Layer 4 of a small transformer language model trained on English Wikipedia (8 layers, counted from 0, width 64).
In attention head 0, each number of a token's query is one row of weights dot the token's vector x plus its bias. The head spreads its attention over the tokens so far by the softmax of query dot key.

Query weights of the head. A number n stands for (n - 500) times 0.0018.
q0 (bias -0.154): 340 592 679 368 318 457 458 617 454 493 362 584 540 574 403 427 335 441 682 435 818 456 400 617 490 530 274 461 634 165 446 547 487 653 360 476 383 500 643 657 439 407 502 479 620 787 677 652 550 521 252 745 726 312 621 519 733 764 728 296 510 604 434 533
q1 (bias -0.092): 749 544 177 714 634 489 472 410 595 656 392 537 410 473 455 410 518 484 584 525 635 760 670 448 398 434 507 416 357 526 282 424 266 248 386 460 420 522 794 536 388 808 486 568 709 222 500 431 584 498 429 538 558 455 555 453 546 576 467 541 676 772 428 446
q2 (bias 0.205): 487 472 357 306 361 584 339 506 596 507 384 529 640 637 488 309 592 422 249 375 897 433 418 732 483 731 494 498 375 367 796 634 576 300 721 456 435 557 499 643 599 404 377 720 466 401 647 540 472 698 451 432 557 542 741 437 578 415 580 484 545 424 377 492
q3 (bias 0.121): 689 381 495 619 611 373 468 677 643 386 528 483 756 322 548 525 425 784 657 542 672 777 279 410 710 537 411 246 508 417 317 645 673 481 469 506 436 539 416 685 460 544 524 437 288 401 430 339 451 487 633 392 466 438 347 574 692 576 632 330 906 339 361 546
q4 (bias -0.178): 564 534 525 378 617 385 419 546 472 407 459 980 501 693 525 621 625 412 254 467 852 644 590 494 627 297 545 340 501 398 346 403 420 422 408 497 526 395 335 277 666 729 552 620 641 402 514 596 228 552 443 732 567 510 398 393 633 479 391 225 785 579 661 525
q5 (bias -0.064): 256 624 475 707 492 583 588 540 646 449 363 715 335 641 613 857 424 363 587 283 441 566 416 408 391 432 411 484 422 398 289 267 370 529 443 706 290 494 541 503 760 427 578 630 518 504 401 360 454 251 322 462 156 611 577 382 355 416 274 654 640 481 480 613
q6 (bias 0.234): 309 618 552 668 577 488 572 438 360 611 538 560 477 441 683 450 587 409 476 718 454 546 409 639 772 599 487 313 516 351 579 460 477 393 472 439 529 401 240 446 595 501 323 458 525 463 430 542 706 529 603 523 526 660 421 541 458 425 528 576 632 58 332 934
q7 (bias -0.062): 411 433 441 502 361 537 447 629 737 335 382 655 555 594 610 736 633 448 507 839 677 551 582 438 352 786 455 664 543 519 268 537 336 417 265 561 748 584 429 427 578 333 680 393 414 256 489 435 658 429 543 230 413 559 433 327 519 728 301 671 526 654 377 512
q8 (bias 0.032): 496 539 259 243 470 399 501 425 539 569 418 513 200 400 657 518 584 479 564 564 440 472 571 457 601 456 520 274 429 526 691 652 317 719 295 603 624 622 537 354 553 593 351 708 338 762 677 333 298 591 401 439 490 626 539 435 748 563 175 703 597 561 362 257
q9 (bias 0.023): 517 537 621 268 419 524 752 527 494 255 376 507 356 594 287 649 492 631 590 452 453 770 512 465 519 591 672 632 658 539 264 495 352 454 464 582 499 639 818 423 540 427 474 416 442 414 547 569 393 584 326 507 370 332 458 807 653 190 366 572 604 459 496 695
q10 (bias 0.067): 488 546 384 558 384 376 413 496 338 693 573 406 763 717 475 504 601 408 501 822 537 226 507 591 526 477 741 435 406 372 318 503 562 707 579 452 309 667 643 303 471 424 432 374 667 259 515 359 387 530 350 483 356 538 554 436 418 446 692 547 590 379 490 465
q11 (bias 0.137): 563 590 664 545 329 701 559 687 806 291 541 687 686 562 688 589 529 652 604 322 298 399 627 522 630 477 623 547 299 264 348 409 227 522 537 391 459 478 473 603 595 526 468 540 597 424 616 589 623 477 380 507 741 479 481 507 528 577 232 616 465 646 598 288
q12 (bias -0.115): 515 179 443 369 616 454 341 446 503 506 588 672 665 416 564 494 598 627 524 514 278 532 312 271 374 480 231 549 350 146 391 463 462 709 207 594 596 516 354 572 525 275 630 714 474 532 249 615 616 471 538 475 645 670 680 348 383 222 450 666 486 968 493 545
q13 (bias 0.082): 656 417 462 360 473 403 524 630 267 581 772 158 608 588 783 639 425 272 672 388 722 476 413 364 485 526 301 591 657 451 574 471 605 291 783 608 521 661 627 278 577 566 540 382 328 670 500 582 367 548 327 653 603 507 324 331 633 392 518 653 668 407 302 473
q14 (bias 0.084): 321 464 467 694 782 424 523 565 357 537 726 307 791 550 250 459 445 507 382 656 505 479 421 590 170 619 657 728 502 447 434 628 504 550 646 578 566 283 337 411 453 551 222 476 530 555 657 539 284 609 487 508 252 495 384 513 840 762 344 457 307 539 449 761
q15 (bias -0.206): 373 381 496 404 674 556 538 250 533 530 530 653 548 725 532 626 733 217 445 412 336 515 572 504 363 539 480 573 803 491 548 710 601 265 553 323 557 618 443 365 253 427 299 125 386 620 305 210 639 790 601 488 404 490 586 426 633 477 480 459 706 563 615 631
q16 (bias -0.080): 573 350 515 535 720 366 497 379 775 278 673 394 389 705 638 506 336 364 397 733 325 345 473 533 652 418 495 681 504 363 419 812 337 304 267 518 551 494 547 537 722 629 504 431 414 582 348 818 533 354 589 345 404 357 705 636 650 575 635 534 379 471 447 323
q17 (bias -0.083): 312 703 416 626 538 687 282 650 627 693 160 829 456 424 604 421 478 487 518 510 509 318 492 257 319 275 419 662 495 333 582 516 225 666 575 625 596 685 484 647 820 713 359 401 389 279 340 352 475 181 560 381 762 430 439 763 535 400 507 485 539 389 444 403
q18 (bias 0.176): 326 223 500 462 494 374 334 608 327 550 386 364 712 490 674 475 542 219 428 527 531 584 444 531 417 570 561 639 478 588 219 605 656 642 592 350 680 452 684 537 549 539 284 586 699 788 217 579 297 606 440 511 498 403 519 644 235 684 467 352 595 418 446 638
q19 (bias 0.263): 260 459 639 553 620 336 584 384 549 477 355 462 583 443 510 297 494 541 407 564 370 475 620 542 513 545 406 489 481 350 489 534 790 177 741 711 577 433 779 623 349 455 496 675 464 477 565 249 385 278 558 385 500 342 627 368 678 174 382 501 497 437 630 509
q20 (bias 0.010): 490 616 475 270 545 424 497 390 778 584 434 593 760 316 422 533 659 579 429 589 416 402 356 314 463 211 327 690 357 789 335 549 315 338 434 430 495 783 499 180 664 673 671 587 543 626 404 641 632 635 699 508 568 343 349 336 482 638 400 686 428 487 481 426
q21 (bias -0.081): 416 424 704 521 481 666 417 357 447 519 520 582 600 407 451 582 425 552 647 623 727 606 826 471 583 525 397 462 343 504 300 625 569 745 487 466 296 738 357 510 423 693 640 447 706 601 546 448 704 293 544 586 290 566 548 642 710 309 188 330 293 377 456 373
q22 (bias -0.074): 478 485 451 612 301 552 464 596 243 471 529 585 474 527 322 338 611 260 498 289 393 693 545 463 777 746 545 302 508 312 676 506 600 451 606 578 328 687 685 497 527 453 264 539 428 443 505 642 634 337 544 62 297 474 458 470 601 821 451 467 473 570 581 453
q23 (bias 0.048): 703 274 479 696 407 734 425 548 713 325 494 680 553 495 668 616 181 550 545 735 505 447 380 776 487 421 797 158 518 253 622 506 446 246 468 651 668 469 495 471 683 526 646 436 540 719 457 494 761 578 524 571 321 412 358 535 363 348 558 538 552 325 702 561
q24 (bias 0.203): 452 583 536 405 473 594 715 587 376 580 143 402 381 757 474 575 516 692 622 495 433 324 188 550 481 516 717 262 420 602 661 138 936 343 767 544 443 548 383 492 249 459 527 498 499 359 444 696 460 350 661 346 614 341 538 722 605 406 685 488 580 614 147 313
q25 (bias -0.080): 634 620 438 313 660 575 612 814 519 285 404 669 490 482 531 455 338 491 547 547 647 373 502 251 418 270 509 612 445 402 450 645 584 555 541 500 477 328 781 382 568 522 516 390 314 656 579 384 692 375 774 589 490 677 679 398 539 546 406 729 729 230 686 582
q26 (bias -0.121): 453 512 544 227 247 455 339 116 553 457 617 491 568 520 207 864 524 509 774 562 389 339 765 519 409 356 440 521 495 382 507 638 435 660 553 656 782 245 628 552 607 459 587 439 485 347 354 635 662 461 720 604 583 573 623 432 541 514 606 553 637 417 311 557
q27 (bias -0.095): 405 406 500 517 528 470 535 397 652 418 473 361 453 451 397 445 441 218 411 723 582 525 529 623 667 468 252 420 509 473 655 300 377 534 543 533 380 739 585 687 465 330 413 289 618 428 744 552 446 424 590 520 754 502 670 648 350 628 230 516 969 405 581 224
q28 (bias 0.096): 624 569 595 360 543 271 423 610 661 429 382 592 346 427 380 542 420 208 736 470 540 704 483 344 412 553 645 220 482 596 447 454 695 391 603 630 428 553 213 733 597 576 457 377 647 466 394 620 241 606 494 478 621 568 564 440 363 573 520 833 240 480 598 675
q29 (bias 0.199): 386 310 610 400 479 494 555 791 550 513 446 498 383 491 517 371 283 602 512 397 561 625 628 603 327 521 413 255 401 378 551 800 289 644 753 339 290 450 445 592 481 673 696 606 505 443 506 532 489 605 655 578 305 553 478 376 323 446 501 626 676 534 385 450
q30 (bias -0.046): 505 393 265 597 464 211 467 671 346 500 434 347 614 845 409 515 521 532 163 289 684 683 613 696 562 15 224 378 414 359 293 476 437 587 563 440 349 662 603 617 631 334 560 400 611 708 716 194 403 601 734 438 846 503 508 486 506 600 461 702 383 393 407 751
q31 (bias -0.168): 538 776 684 506 480 627 357 653 597 486 496 607 407 551 683 356 498 398 261 677 302 550 339 824 669 513 470 627 416 623 636 499 432 493 608 722 348 554 673 697 379 603 578 587 252 398 341 468 512 219 349 864 373 564 476 606 641 342 397 549 503 485 396 689

Each question shows a short text with each token's key, already scaled and adjusted for position as the last token sees it. A number n stands for (n - 500) times 0.0041.

Then comes the last token's vector x. A number n stands for (n - 500) times 0.008.

0 "d": 549 473 564 219 551 633 441 584 576 243 582 735 656 529 487 328 526 464 439 468 501 604 523 687 227 610 685 638 311 675 748 560
1 "n": 591 451 542 166 589 601 364 621 527 200 554 534 659 527 570 459 525 403 424 417 425 581 510 494 277 723 682 720 255 616 811 605
2 "ey ": 534 471 502 216 617 632 450 584 558 199 519 631 720 532 507 385 409 501 423 437 441 619 471 527 263 680 653 684 340 721 827 530
3 "University ": 536 484 550 261 589 647 500 635 551 200 547 651 742 529 395 321 403 520 395 497 473 579 441 581 346 732 639 748 345 717 827 594
4 "S": 595 485 587 262 595 630 419 700 492 162 591 582 764 545 485 388 492 478 425 446 406 566 488 445 354 645 671 747 330 640 886 603
x: 363 181 483 372 680 449 619 579 491 505 380 400 536 571 491 547 431 610 554 451 441 324 575 580 730 528 316 367 616 412 724 582 488 501 794 241 454 403 577 602 420 492 431 714 786 403 635 555 325 416 519 645 564 748 155 192 419 598 571 633 402 300 628 530
To which token does the last token give the most attention? 2 "ey "

0 "A": 594 463 582 288 604 650 480 593 561 224 599 771 673 520 494 322 465 533 452 434 483 630 553 644 264 583 672 653 350 696 819 546
1 "ss": 546 432 597 237 615 643 453 673 555 196 534 576 647 605 504 434 552 505 377 463 395 599 510 518 352 684 701 704 257 670 852 623
2 "oci": 553 434 522 252 631 598 368 637 620 270 530 478 703 694 410 430 500 440 391 422 396 484 365 618 398 628 641 715 273 652 836 689
3 "ation ": 551 413 506 227 597 703 484 627 560 157 532 634 743 579 485 347 441 524 418 466 415 634 485 554 318 708 631 713 321 730 822 629
4 "(": 633 454 543 231 585 684 424 611 554 153 539 602 730 538 504 385 443 478 344 492 473 637 473 503 346 702 591 690 343 728 850 543
x: 411 289 542 409 645 461 546 579 476 556 328 321 551 524 551 605 452 586 462 575 433 281 572 761 595 506 335 365 542 260 666 661 575 444 836 299 496 332 558 588 406 447 427 699 762 393 566 529 258 459 389 490 483 752 126 407 525 566 478 734 414 387 788 521
To which token does the last token give the most attention? 0 "A"

0 "Un": 602 432 573 219 559 658 409 614 564 284 604 734 683 523 514 296 436 509 417 460 511 623 507 651 294 642 658 631 318 727 805 552
1 "ion": 656 446 554 237 607 693 354 668 559 242 487 632 671 595 501 402 496 522 376 531 394 610 428 566 334 703 675 704 312 700 840 594
2 "'": 639 401 516 257 556 651 392 638 591 143 507 498 687 576 565 486 477 521 404 427 367 672 437 500 269 656 643 714 390 616 900 574
3 "s ": 540 444 502 233 602 668 493 645 581 164 500 696 752 548 502 363 449 497 418 464 464 622 476 548 247 659 659 722 344 764 794 540
4 "p": 630 414 543 251 629 638 459 696 551 198 577 556 782 546 550 437 483 389 411 439 375 593 510 561 273 637 706 678 322 652 797 554
x: 418 227 531 311 722 538 557 577 550 580 329 217 457 557 528 639 490 514 445 468 397 354 608 711 646 559 380 418 580 325 567 671 525 551 782 263 429 216 482 632 368 533 489 692 731 424 576 572 344 464 453 630 531 830 187 194 488 643 556 632 469 377 566 494
Which token does the last token look at most, and with what share of its attention? 3 "s ", with about 70%

0 "with ": 554 497 550 289 582 632 475 605 588 250 535 738 675 478 496 323 434 522 441 476 517 617 473 595 255 652 637 700 343 767 837 511
1 "B": 620 520 582 275 649 597 458 654 509 163 597 578 689 441 424 441 440 523 371 510 375 586 465 489 334 636 609 745 314 612 880 577
2 "ang": 648 548 590 255 596 560 447 604 447 184 572 477 603 541 458 462 454 549 366 562 419 607 455 438 303 694 605 764 314 567 879 656
3 "l": 725 506 550 262 627 524 375 659 519 226 536 497 590 590 492 408 488 482 442 498 393 585 471 472 325 663 597 795 241 495 895 563
4 "ad": 652 467 563 221 562 544 393 632 507 268 558 472 642 611 430 390 474 472 465 498 445 540 405 500 257 701 593 787 224 515 916 595
x: 440 304 359 351 673 378 487 528 456 655 271 373 560 398 543 534 530 562 443 566 557 280 347 717 725 664 349 475 645 253 630 589 544 333 804 306 393 386 586 541 388 497 453 567 852 295 774 498 238 399 513 700 530 754 343 364 436 641 611 515 379 483 705 501
Which two tokens does the last token look at most, in order? 2 "ang", 3 "l"

0 "ome ": 538 462 547 281 564 658 493 624 592 223 544 783 703 534 485 310 422 531 436 443 531 619 482 638 243 636 651 648 350 746 790 531
1 "Ch": 607 450 549 209 513 581 436 684 509 180 599 554 755 530 417 432 437 469 394 520 425 570 509 469 336 698 680 758 346 650 813 605
2 "il": 648 412 526 212 555 598 388 602 522 239 562 546 659 543 428 409 484 412 392 514 433 576 516 509 330 761 634 779 288 607 879 555
3 "d ": 605 474 493 246 595 581 414 623 573 170 500 586 701 561 475 387 425 452 414 430 459 611 434 477 303 659 611 744 303 664 870 535
4 "and ": 590 468 521 252 591 637 466 623 569 209 519 662 715 553 455 347 431 466 419 443 460 616 450 525 280 700 635 737 311 779 850 530
x: 462 287 408 316 698 535 518 521 431 498 347 357 624 476 485 641 455 524 421 537 324 301 446 710 650 502 316 376 523 323 653 669 548 472 744 302 453 430 559 569 413 450 485 717 800 432 718 523 333 417 397 609 536 695 95 412 519 648 453 713 472 411 737 623
Which token does the last token look at most, and with what share of its attention? 4 "and ", with about 50%

0 ", ": 555 483 559 260 588 642 486 595 581 229 574 769 697 509 486 338 457 535 448 479 540 617 489 645 230 650 642 674 342 750 802 528
1 "who ": 535 431 557 283 652 611 518 636 567 177 485 710 734 530 483 420 485 447 421 478 547 603 437 604 263 726 647 721 315 699 831 487
2 "would ": 522 473 543 260 659 623 521 617 596 185 475 680 692 521 494 409 541 402 418 452 512 603 429 591 213 684 663 733 354 687 836 473
3 "later ": 546 449 559 180 625 648 515 651 597 186 505 669 744 509 489 417 499 457 419 464 495 610 438 548 310 707 660 723 320 694 807 485
4 "bec": 522 403 576 225 623 646 489 713 500 238 500 670 745 559 508 523 560 426 471 446 484 507 371 646 256 650 703 783 271 676 835 493
x: 349 223 444 464 725 476 564 466 484 514 370 406 539 516 485 740 484 492 398 399 412 314 559 599 628 573 373 525 493 266 566 679 624 437 841 163 503 401 466 452 414 576 602 742 814 392 786 495 467 449 517 636 480 702 302 163 398 613 398 569 553 310 726 529
Which two tokens does the last token look at most, in order? 1 "who ", 2 "would "

0 ", ": 555 483 559 260 588 642 486 595 581 229 574 769 697 509 486 338 457 535 448 479 540 617 489 645 230 650 642 674 342 750 802 528
1 "an": 650 420 586 239 493 586 309 660 512 235 534 584 734 534 497 422 472 513 438 482 382 583 429 527 370 759 713 753 268 715 819 550
2 "o": 632 417 580 305 509 648 317 689 537 253 498 533 665 605 492 426 483 563 442 477 378 562 475 597 316 762 665 797 222 677 916 502
3 "ther": 624 372 524 202 468 615 369 652 564 275 549 586 620 585 450 503 479 438 494 462 456 587 444 549 269 739 673 835 314 645 867 561
4 ", ": 594 451 517 230 560 645 466 600 564 196 559 621 723 520 502 397 429 501 437 479 467 626 420 512 285 697 622 730 319 768 843 520
x: 519 265 436 297 700 486 541 539 459 461 359 335 649 485 539 585 409 581 478 555 401 296 539 699 627 503 343 375 542 242 620 710 535 445 769 282 514 446 573 545 403 478 467 697 816 458 690 472 291 387 387 521 515 693 124 433 471 722 423 701 483 417 732 526
Which token does the last token look at most, and with what share of its attention? 0 ", ", with about 50%

0 "the ": 582 482 546 283 568 653 490 612 596 210 531 758 684 492 488 315 443 511 415 483 473 635 492 607 241 630 654 676 340 762 779 548
1 "un": 623 411 573 203 534 670 362 708 527 225 512 643 737 534 580 366 487 477 388 473 425 595 477 510 350 670 689 686 260 710 840 541
2 "ivers": 620 398 556 234 559 731 385 696 566 262 526 608 636 624 575 485 520 529 362 508 361 617 461 549 367 670 677 757 336 727 783 642
3 "ity": 620 404 541 212 523 672 385 691 603 276 504 587 655 696 512 409 539 510 468 486 447 679 463 542 332 679 656 801 324 667 833 635
4 "'": 636 383 501 273 499 640 388 660 658 137 496 487 655 579 575 449 507 505 489 412 365 704 437 510 284 637 614 711 397 639 870 583
x: 496 233 547 370 694 471 500 653 543 443 364 271 535 501 547 734 463 691 328 482 543 402 466 603 586 642 329 440 620 253 607 563 574 453 825 350 355 339 664 445 385 343 365 740 826 533 607 507 367 324 435 601 433 773 243 491 405 737 474 661 385 359 542 496
To which token does the last token give the most attention? 1 "un"